Layer 9 of a small transformer language model trained on English Wikipedia (20 layers, counted from 0, width 96).
A neuron adds its activation times its output weights to the MLP's output. To switch it off is to set its activation to zero at one token and run the rest of the model.

Output weights of the MLP neurons that the questions are about. A number n stands for n times 0.00069.
n10: 80 118 38 -71 62 -59 31 -27 -67 32 -71 49 0 175 194 -30 81 -205 60 40 -68 72 174 -63 -11 123 -19 -46 -84 59 127 8 -27 -123 -97 -26 314 36 -328 165 12 -165 -68 -151 48 -231 187 -119 67 19 83 135 162 69 22 97 -58 -119 34 189 -29 -62 103 51 57 -407 -209 -134 -71 -183 -20 211 -112 -67 299 217 146 -26 44 -4 10 -120 172 54 -70 -57 86 60 -71 182 -219 -269 -58 -271 154 41
n46: 54 53 189 -23 60 70 175 41 22 236 161 -16 26 -33 -182 -107 -70 186 -100 -45 330 -26 -134 0 138 -30 -310 -121 -33 -248 3 21 7 84 94 42 27 -25 40 24 129 0 -163 72 -147 97 50 -81 0 -30 -62 -23 -47 50 -102 -6 -197 -170 234 -152 -144 -111 23 38 15 -73 -202 48 79 13 67 150 -387 150 -10 -167 124 52 31 -111 26 -71 45 8 0 0 128 173 -7 33 -88 53 -163 166 62 56
n118: -105 204 46 26 -80 -41 117 111 -184 -10 -262 -66 105 303 136 -44 -9 -120 -39 -199 95 155 70 -98 -121 83 -216 53 -39 -45 97 174 133 -26 -287 26 -12 16 13 -63 88 -51 48 -160 -146 -202 92 84 106 -159 72 -62 -104 -66 -70 -30 -50 12 -84 -83 -215 104 -112 9 117 43 104 202 -34 152 53 -33 -25 78 174 -140 -58 85 103 -73 106 74 -38 -39 -53 -163 -53 24 -146 83 -27 130 97 15 34 75
n150: -70 -111 -40 -23 154 159 298 -94 143 -8 87 -28 -185 153 -85 -22 7 -255 -43 -79 0 -151 213 -24 16 -85 -268 195 37 179 -36 8 -161 203 57 -55 165 30 122 39 41 124 -17 182 -215 -121 -116 58 21 261 -37 -363 -83 -361 -132 -36 78 236 80 -49 87 23 100 133 110 -145 -24 168 195 -142 184 -92 -61 -256 -151 106 -83 20 54 65 77 94 34 0 -156 155 -108 -172 95 -10 -289 -117 109 -40 -37 -24
n159: 0 -180 -102 -51 -50 115 68 39 73 206 -214 17 -84 100 238 -16 31 -208 62 -11 153 33 131 -86 -24 -18 -192 32 -74 119 -157 -196 -141 105 -82 196 -58 127 43 -84 -43 -33 48 243 189 -96 -25 -101 84 -159 240 -269 -15 -7 -14 54 -125 -306 -39 -10 4 -246 -11 57 -209 -18 -32 -58 15 121 -41 -55 142 -126 -4 -209 -110 191 40 213 25 3 -22 -12 217 -49 76 -37 116 75 26 20 23 94 -225 115
n198: 32 -81 -13 -225 94 4 -145 27 118 60 37 212 -55 -73 -19 -99 126 -122 148 55 12 107 -42 -46 -31 310 -16 108 -33 -159 -20 -117 -103 -92 -234 226 0 -67 -117 -395 -178 316 -51 -31 33 247 120 162 138 -76 74 -136 -135 44 69 0 273 88 -147 120 -116 -162 -4 -156 -147 -206 -36 -30 156 -91 384 -57 24 141 23 429 -305 -61 -74 -126 -15 -174 98 37 341 202 134 -186 -205 -173 109 -96 0 202 -408 75
n234: -66 -139 -279 -38 199 0 39 10 -132 101 -60 202 98 -432 -10 16 -196 -90 -99 -231 -13 232 -118 80 -81 -136 -59 102 173 -313 99 -91 -150 -150 181 19 386 170 5 336 -218 -80 -217 -119 102 -80 67 43 -150 77 -150 45 -89 -14 349 -162 -52 224 -91 -284 84 -116 -5 32 0 39 39 -14 -90 147 -15 -204 47 228 231 179 76 224 50 -132 194 61 192 -23 183 -124 36 15 -104 376 26 -141 -5 -123 -478 343
n240: -156 0 133 104 115 26 43 -19 9 -40 -361 -106 74 -25 273 -110 124 -192 -19 158 78 137 -73 -116 229 -85 23 -192 133 107 -41 -60 -92 -105 62 -71 314 29 -135 -91 -187 141 4 38 -68 -70 -49 93 -166 187 35 116 111 133 62 -90 -8 0 -38 -14 -137 -128 171 -105 -4 4 35 -181 -24 216 102 42 187 16 170 136 -265 -86 -12 -119 -70 -11 -199 68 -280 -23 -258 342 -74 -81 -35 93 -174 4 -79 26
n250: 146 -47 58 135 -7 -60 30 11 -63 -49 161 -159 51 -52 54 101 22 72 -103 151 -342 -187 -158 -196 108 55 252 -136 -7 18 -46 203 201 -221 74 -32 -51 -183 -51 13 -130 75 46 82 8 287 -163 68 162 -146 4 196 55 -73 -67 33 133 83 68 61 4 125 -145 299 91 69 -81 -49 120 -114 4 17 -44 -41 -44 231 68 -226 26 107 0 -124 -72 -206 27 36 109 11 -287 -246 -126 48 -67 -20 120 -212
n263: 168 -142 -155 -43 -45 238 -132 126 45 -63 173 -3 20 204 -167 78 -84 -198 -81 -16 39 -43 161 -75 -34 -61 196 3 35 43 233 147 -112 44 -154 0 -157 -69 -32 19 42 -10 176 38 -70 40 -28 148 257 3 -10 -283 -3 108 83 -32 -65 -84 -91 121 -138 -46 -32 90 -279 32 -58 40 -122 -43 0 -23 -149 248 64 176 -6 -125 -89 -186 -50 74 23 -34 -58 79 -61 33 68 20 -32 33 -21 60 -13 13
n294: 63 7 52 266 -36 79 -43 -10 -49 45 -74 52 55 32 -14 -40 -78 4 -167 -143 -49 -152 0 57 39 -43 -331 -106 -18 13 115 335 201 128 13 -141 -81 -72 -90 -55 -138 71 0 -146 93 -26 -82 -80 -174 168 109 12 -217 49 -38 152 -110 44 -308 15 96 66 -33 121 -4 26 -20 198 61 116 -84 121 -7 -118 37 -96 42 -13 113 7 -160 109 48 70 156 -257 0 -31 64 49 -87 -74 165 25 85 -110
n308: -52 -146 -29 25 -147 -107 -23 -217 79 -33 -98 19 39 14 185 145 0 -84 75 -132 -239 19 17 -25 -50 71 -147 -35 175 -25 88 -97 3 -179 -100 162 -228 15 -64 -15 46 164 -17 -35 -144 -121 -181 71 30 -54 -89 -127 86 108 25 -110 24 18 -155 74 -86 55 223 102 -317 -13 126 117 36 34 -75 -141 45 -72 168 118 78 -56 63 90 -55 -53 87 79 24 91 325 -37 -141 -32 -6 48 170 99 187 35
n335: 40 63 -103 -227 86 -107 -41 -30 138 120 -99 -26 -105 137 101 -33 49 292 -94 -100 -20 -19 90 113 15 -11 229 131 -190 200 40 -152 152 110 120 108 -304 4 75 -226 87 -95 -19 -40 -66 7 -44 -213 -184 111 -8 -195 332 74 -57 -3 84 66 16 -228 -141 -39 92 -56 -258 -249 34 -11 317 -4 205 -218 8 -68 -124 156 54 -95 104 -56 13 83 -8 9 212 11 -119 0 -152 -60 0 170 -12 -98 -53 18
n357: 4 -189 66 128 46 -314 -147 -172 -3 -69 30 127 -7 -121 -35 -60 65 -59 -165 21 -140 -32 109 -82 151 -137 -290 -54 144 -216 -18 -82 141 76 58 72 271 -199 54 -158 186 -174 -91 -240 260 201 29 46 -256 62 -149 165 205 -4 -143 108 -365 43 -105 112 179 114 37 156 132 -25 209 -232 13 65 132 30 -117 -8 -38 -191 -69 244 116 -208 273 8 82 83 138 -155 -13 26 224 -233 67 50 148 18 -25 57
n363: 100 -51 68 73 148 -102 -3 91 285 11 -109 214 112 105 191 122 -79 -19 -227 -39 -196 97 -261 -42 0 38 -220 -290 38 80 -46 -65 -86 -165 -125 -120 209 -16 45 148 -70 63 47 -91 -36 -77 -34 42 7 34 46 213 -63 17 50 -96 -41 -36 0 -58 -290 26 -147 117 20 241 -121 -40 35 -101 -95 57 11 218 -177 -32 124 17 217 -14 72 -23 -36 -69 -137 -169 125 -68 -81 -4 53 -113 4 91 85 30
n370: -189 -36 -59 -54 -38 -188 -26 173 -11 67 223 -34 131 204 116 19 -258 -163 41 -75 -75 87 279 -126 302 60 41 -43 0 218 -15 13 55 185 9 87 -110 -89 4 -92 -9 293 155 113 -121 87 13 183 154 170 114 135 -235 51 90 223 105 -165 -183 63 -46 142 -242 132 15 94 -172 107 -163 145 -82 -141 -282 -148 129 -269 137 84 79 -129 -244 149 -106 -166 -55 -172 210 62 -187 117 -143 -124 -148 -301 -70 -100

Each question names a token from some text and the token that comes next. It shows the activations a of the neurons there, in the order above. A number n stands for n times 0.0033.

Then comes g, the gradient of the next token's log-probability with respect to the MLP's output, scaled to length 1. A neuron's effect is roughly proportional to its activation times (output weights . g). A number n stands for n times 0.00087.

"ing", then " f"
a: 180 -51 -24 247 -51 -6 -47 -1 139 -43 -23 -13 -47 10 -51 -47
g: -50 -277 106 57 78 106 -111 -172 -62 41 -66 -105 -48 28 -169 30 -117 -70 79 82 -89 154 64 185 119 31 58 13 -32 -24 -41 2 -16 62 -258 129 74 5 95 175 219 167 32 3 -75 116 178 -264 -119 100 -103 -34 36 -31 -145 -79 -120 104 128 198 56 -128 -132 83 196 16 -66 39 58 -114 -73 -158 44 -154 -13 -72 60 -159 50 168 213 93 -94 66 -164 -180 -55 -181 84 -13 210 7 91 -249 16 77
Switching off which neuron hurts the next token most? n150

"ident", then "ical"
a: 26 -39 -51 -51 357 0 -1 0 -37 -17 -49 -21 384 -46 -42 -46
g: -103 0 23 -49 -49 137 -112 -149 125 -12 -53 -42 130 42 87 -37 -38 57 225 19 117 132 319 106 64 -174 17 138 46 112 -46 63 -242 -202 -77 93 62 -241 -4 -165 -30 16 -122 174 41 -1 16 -108 -67 -58 -72 173 43 52 -49 -127 39 97 -100 -50 37 -40 -116 54 134 -148 -11 -41 15 136 -145 -257 -1 -41 106 95 -93 -51 -207 -12 17 106 -304 201 60 194 58 77 83 -49 -300 -65 71 151 82 17
Switching off which neuron hurts the next token most? n159

"),", then " ("
a: 2 224 0 -38 -21 -18 -42 -9 27 -13 110 -51 -38 -44 227 -51
g: 77 12 -49 -5 -51 -29 241 -66 -17 300 -97 8 -48 6 122 -49 -7 -107 -12 -51 349 -261 27 -146 -63 77 -3 265 127 -167 -100 -102 -111 83 124 65 -74 -33 34 28 -65 -77 36 14 80 -142 168 207 -55 58 10 -102 -82 -67 -13 -145 -35 20 70 -110 -38 -18 -334 -10 97 49 -20 133 -162 41 16 197 118 9 18 -40 4 -113 56 33 -146 109 194 149 -161 75 -223 100 -168 -35 -28 -80 -138 210 -18 56
Switching off which neuron hurts the next token most? n46

" and", then " a"
a: 23 -46 -19 -50 -49 -34 -42 -34 138 -51 -45 -10 -2 236 -24 -51
g: -191 -29 70 -51 55 129 -214 80 49 53 -81 -138 -126 48 116 -178 123 -49 175 -219 74 -49 -64 116 110 93 -31 -273 -106 65 34 53 90 -100 4 -174 -105 38 76 37 -166 173 -86 124 -48 -80 0 14 28 -12 -93 -53 -115 -157 -87 84 42 -148 68 76 -174 40 23 -12 61 201 17 -54 -53 -38 -28 111 -1 -182 64 -13 78 -15 -180 136 129 145 -166 -209 -18 304 68 282 84 136 237 30 148 -173 -64 12
Which neuron, switched off, raises the next token's probability most? n357

" an", then " ed"
a: -47 -37 209 -20 -12 -23 -51 289 -31 142 -24 -40 25 -50 -51 -4
g: -87 62 75 -52 -61 90 -98 178 9 -155 101 183 96 -218 -6 -151 255 -91 68 55 27 -97 125 201 11 -80 17 -127 -151 125 -129 120 -46 -143 56 151 103 -68 -89 -69 -47 194 202 -102 77 -101 116 15 -115 -63 155 114 67 -3 -177 215 78 -15 85 -51 -89 -65 46 -298 -167 -18 67 127 -134 74 72 18 -81 -124 101 -50 -276 -223 -117 17 15 -111 -15 8 188 -151 93 200 -115 -11 -23 10 84 101 55 -43
Switching off which neuron hurts the next token most? n240

"==", then "A"
a: -45 -42 -2 -42 188 -13 -7 -44 -47 -46 -48 -45 -17 -10 -39 -38
g: -99 20 23 -83 -124 -79 66 189 37 108 48 -170 141 -30 80 139 -141 24 -52 37 116 -69 39 -109 3 -80 -113 211 110 -129 132 -22 -191 -10 138 -156 14 90 -68 65 -39 222 -122 190 167 138 -17 -103 -117 25 -23 -79 -67 -135 -230 50 -59 -314 54 67 81 -13 13 250 -35 118 -107 73 -20 -19 -66 274 -29 38 -89 19 -95 37 -64 -66 -70 -8 73 -236 313 103 14 108 152 -94 -37 -128 -185 -144 -9 132
Switching off which neuron hurts the next token most? n159

" Mar", then "k"
a: -35 -16 109 -44 257 -7 -1 -2 5 -8 -42 -17 -33 0 -13 -13
g: -224 205 293 152 -184 73 -145 238 -162 -131 47 29 186 43 -194 91 108 -120 107 -146 -148 13 -3 90 -24 101 -16 59 -8 95 -100 238 69 -7 -90 76 41 -19 -135 -167 -65 97 66 18 -31 -33 -96 -92 -10 48 -166 135 -23 24 -199 -168 -97 166 -39 43 115 -119 -19 74 38 -190 146 -193 61 70 68 -97 23 -147 -59 -109 -100 -207 92 -76 95 17 -70 126 -2 -65 -32 -35 200 70 -69 197 30 25 16 224
Which neuron, switched off, raises the next token's probability most? n159

" under", then "re"
a: -30 100 -50 -50 -34 -26 -24 -23 223 -15 -25 -23 -49 -41 -25 -21
g: 87 -74 88 200 -22 -58 -138 15 -61 186 -117 131 -14 -13 153 -236 -8 65 -83 -191 -71 138 -61 -236 -172 12 67 119 -108 82 -6 89 -169 -30 100 -55 124 42 73 -66 23 -246 26 103 191 7 225 -17 -284 187 210 -4 77 -89 94 -24 132 -151 70 148 -82 105 148 -92 -73 -75 53 -15 9 31 117 -125 63 -47 -103 20 90 -91 55 -74 -55 22 -50 -12 -235 -114 41 -222 19 -179 -43 107 -126 223 131 123
Which neuron, switched off, raises the next token's probability most? n250

" L", then "o"
a: -16 -50 -4 -7 -48 480 -1 -40 16 -38 102 -51 -9 -2 -26 -20
g: -65 -29 138 -62 157 -3 150 -23 118 74 -37 139 -154 35 152 -159 -51 53 -29 142 104 -109 -282 -22 76 207 -74 154 -70 64 16 24 -60 -5 -90 58 -148 -180 61 -92 57 -47 76 -106 91 -237 46 96 421 -194 -51 -31 48 -81 56 -147 -33 53 -130 106 -241 154 -59 -172 39 26 146 -133 48 55 120 -56 40 99 -26 33 21 -142 98 66 -54 216 -61 -106 -144 31 -112 -175 -29 -90 136 217 27 -87 44 -100
Switching off which neuron hurts the next token most? n198

"ass", then " to"
a: 90 -12 102 274 -30 -5 -3 -33 77 372 -51 -35 -17 -10 -45 -35
g: -202 -71 30 132 -75 1 -71 32 195 -108 -11 207 -82 -127 -208 -133 -27 -217 -66 -84 230 -215 13 -77 -96 85 79 43 -278 -53 42 166 8 -57 -97 3 -194 50 -212 89 122 -123 101 173 40 -100 -36 212 -188 -55 -94 62 199 36 170 -33 100 -19 7 34 44 37 -133 153 149 -31 -184 -61 68 231 1 11 51 121 -41 -134 9 -53 -71 -45 279 -31 123 8 122 177 -59 23 -49 97 -32 107 -90 61 -117 3
Switching off which neuron hurts the next token most? n263

"u", then " |"
a: 68 -1 232 420 -26 -19 -3 -3 -41 307 -45 -50 -49 -1 -28 -1
g: 80 -81 24 -29 118 90 25 166 219 -156 -38 117 -4 -107 -107 -142 59 85 83 36 101 126 22 -10 51 -31 72 -50 -30 90 -127 32 289 129 -200 -73 42 -127 -40 -74 -21 -97 70 -57 -130 75 -105 63 34 114 52 56 63 -85 -146 169 -241 -24 -30 -103 -165 -10 -139 -306 125 -5 27 199 -26 -98 -129 231 140 238 37 -122 84 -115 -167 -91 -121 167 30 -114 -121 60 66 147 -189 -44 -54 125 -5 -194 212 35
Which neuron, switched off, raises the next token's probability most? n150

"j", then "j"
a: 118 -7 167 479 33 -23 -26 -11 -41 -51 -51 -29 -11 -5 -47 -51
g: -53 77 -114 197 151 31 -338 -112 -86 -32 -25 107 -170 -33 113 72 -127 -83 93 67 -60 -242 83 9 -61 46 -136 70 -101 -69 65 134 101 -12 -38 -10 79 -39 19 251 114 127 15 -84 95 61 -32 42 -65 15 -5 35 381 68 164 -52 -50 137 -126 121 -149 -23 -161 56 -114 -177 21 21 -44 -215 108 150 5 -133 237 2 -112 -27 189 -170 -168 -129 78 131 86 0 -8 -66 -115 -131 79 -155 101 113 -54 -9
Which neuron, switched off, raises the next token's probability most? n150

"ign", then "s"
a: 7 -8 247 -36 -10 -1 -21 -18 -21 157 -2 -41 -50 -50 -52 -13
g: 81 -3 -62 -59 173 217 255 232 -156 56 -188 -4 23 -32 -115 -152 116 169 79 -85 -98 86 7 32 117 -18 51 220 -162 -239 -8 91 144 99 13 -87 54 222 156 21 62 155 -167 284 3 -131 72 63 -146 0 -148 112 -107 -115 108 -108 68 -29 -9 -25 -83 -64 74 -134 -50 -89 9 -40 -56 5 -95 -178 -59 112 -26 106 -120 -74 111 -46 25 -130 -70 102 130 -99 -206 -168 -45 -112 168 51 -39 -231 71 63
Which neuron, switched off, raises the next token's probability most? n263

"red", then "er"
a: 62 -31 458 377 -27 -32 -10 -1 31 -11 -51 -20 -5 -14 -46 -49
g: -38 -192 49 -108 155 323 56 -139 -38 -114 -4 -91 175 -22 -69 135 161 -12 35 -156 110 -143 -178 -6 -102 -10 -12 -145 -20 112 43 -173 -29 -83 -63 -153 97 182 100 151 -43 22 44 41 -25 -13 -19 60 -67 -51 -112 -34 -216 23 145 -83 11 54 232 89 214 119 52 -27 23 173 56 -141 46 -83 63 -100 155 19 -89 -71 6 116 45 66 20 -154 29 2 -302 -73 -17 288 -175 134 108 -284 -7 12 -134 73
Switching off which neuron hurts the next token most? n150

"iber", then "ty"
a: 75 -34 -16 32 -48 0 -23 -35 28 -49 -46 -39 282 -8 -45 -5
g: -296 101 122 -126 116 55 -158 -52 94 -186 34 -155 23 138 -148 7 -63 291 23 -34 47 69 45 -12 50 140 128 111 -136 -65 -17 -95 -26 -60 19 11 -93 -85 3 50 -200 141 1 -34 196 -96 -62 7 -99 145 -103 69 234 63 22 -133 50 -87 -82 129 129 -127 139 -244 44 -151 95 23 6 74 194 -170 -201 -68 9 -43 -67 161 328 -70 18 55 39 60 -125 24 129 25 88 20 -33 0 -226 -2 -224 58
Switching off which neuron hurts the next token most? n335

"–", then "1"
a: 149 -33 251 -17 -11 -7 -51 -30 -49 31 67 -34 -32 0 -26 -51
g: 109 196 64 -61 -75 -97 -63 -41 -80 87 188 6 241 94 -56 -217 82 -3 194 -65 13 94 135 -95 162 -405 12 194 -70 -100 -54 -45 60 39 -247 -84 1 16 218 90 -28 64 9 -162 10 14 -14 192 79 -94 -238 -107 -110 109 -131 -112 -81 82 -135 -70 33 31 -3 34 24 -44 127 -10 -69 -15 48 147 119 -216 119 -9 -99 23 -10 -14 -18 -112 121 116 -103 74 127 -87 161 -31 14 -217 93 -66 -185 182
Switching off which neuron hurts the next token most? n118

"'s", then " qu"
a: -49 -34 123 -51 -17 -39 41 -36 -48 -33 4 -8 -28 423 4 -49
g: -90 -290 -19 -33 63 -131 -37 -51 70 99 -71 -270 163 -299 92 167 174 107 167 63 -4 -44 85 -63 -62 243 62 166 -96 89 75 -69 -95 -43 160 -46 105 -11 -117 -46 77 208 -195 -143 -156 126 152 51 -137 -183 10 41 -37 84 -56 53 -240 168 138 52 -36 4 -67 -93 154 -97 -70 -154 56 126 23 130 -46 -21 39 95 -235 45 58 -20 37 -53 66 -91 20 -35 -98 -80 121 80 161 -68 145 -146 8 -136
Switching off which neuron hurts the next token most? n357

"-", then " "
a: -44 -24 -25 -37 -45 -22 -7 -21 -6 -50 -35 -9 -38 50 -50 461
g: 77 -56 89 -154 163 -111 -119 -192 151 -454 32 35 59 116 75 60 -68 13 -166 108 32 202 -69 244 -3 -72 -4 -110 178 16 84 -22 57 -84 -14 -89 35 120 78 -10 74 -14 -215 -65 -33 74 -109 34 -116 -83 34 -1 94 -81 78 70 -87 -104 -27 57 -59 189 -80 28 -125 12 24 -1 -11 -22 167 201 -73 -119 54 -41 205 118 61 73 -59 107 17 72 124 81 9 153 -444 -27 -118 -56 -76 -159 42 -76
Switching off which neuron hurts the next token most? n370

"1", then "–"
a: 284 52 159 -28 -25 -45 -41 -29 -49 281 -37 -22 -52 -13 -51 -36
g: 47 3 -45 83 53 -135 159 -91 -22 -76 -2 -3 -52 138 40 54 34 -53 42 -68 -41 -46 37 -99 76 -90 -71 46 -30 -147 403 51 81 69 -311 69 -24 -75 28 -32 0 163 -42 -61 -6 -17 166 223 -62 -162 -9 -61 185 242 155 36 -79 -95 -169 -36 -151 92 -199 236 52 -231 -32 -37 71 -99 -97 242 29 -70 5 -105 177 -132 -67 -59 0 -32 71 190 -113 -67 97 117 117 132 -116 1 -196 -231 8 35
Switching off which neuron hurts the next token most? n10

" their", then " p"
a: -50 394 -43 -23 6 -21 -40 -34 -51 -51 -51 -18 -50 -48 -36 -6
g: -189 36 -158 115 119 -18 -57 159 -15 163 95 -81 64 -35 -93 -60 250 -110 -87 -136 64 -53 -3 -105 92 85 117 -69 -113 67 163 103 -3 93 166 -88 -150 68 -47 -82 106 63 27 68 132 48 -147 -196 182 -21 53 42 57 -113 -155 -116 24 156 -12 -277 139 -263 -24 -153 -194 125 0 -60 -87 69 -107 24 -276 6 16 -139 -43 209 -102 31 206 43 -41 22 53 -41 91 106 147 -22 -86 158 146 72 35 -249
Switching off which neuron hurts the next token most? n46

"r", then "ated"
a: 98 -10 215 24 -51 -30 145 -50 67 165 -51 -10 -12 -25 -52 -47
g: 206 -242 -65 36 -46 -84 106 -226 115 1 84 -61 -144 75 189 -109 -228 -134 -73 4 197 -104 -200 -24 114 1 -119 -133 -176 29 -73 -127 -4 -116 62 89 -67 -66 42 -46 53 -29 33 62 -14 41 -97 48 -115 -124 58 -35 240 73 62 -26 -1 -71 59 138 -170 -22 43 -2 34 302 181 110 127 -24 108 22 75 73 96 -32 207 -210 -166 36 130 30 -6 -54 74 43 342 124 -139 -88 -129 -71 -38 -101 -106 164
Which neuron, switched off, raises the next token's probability most? n118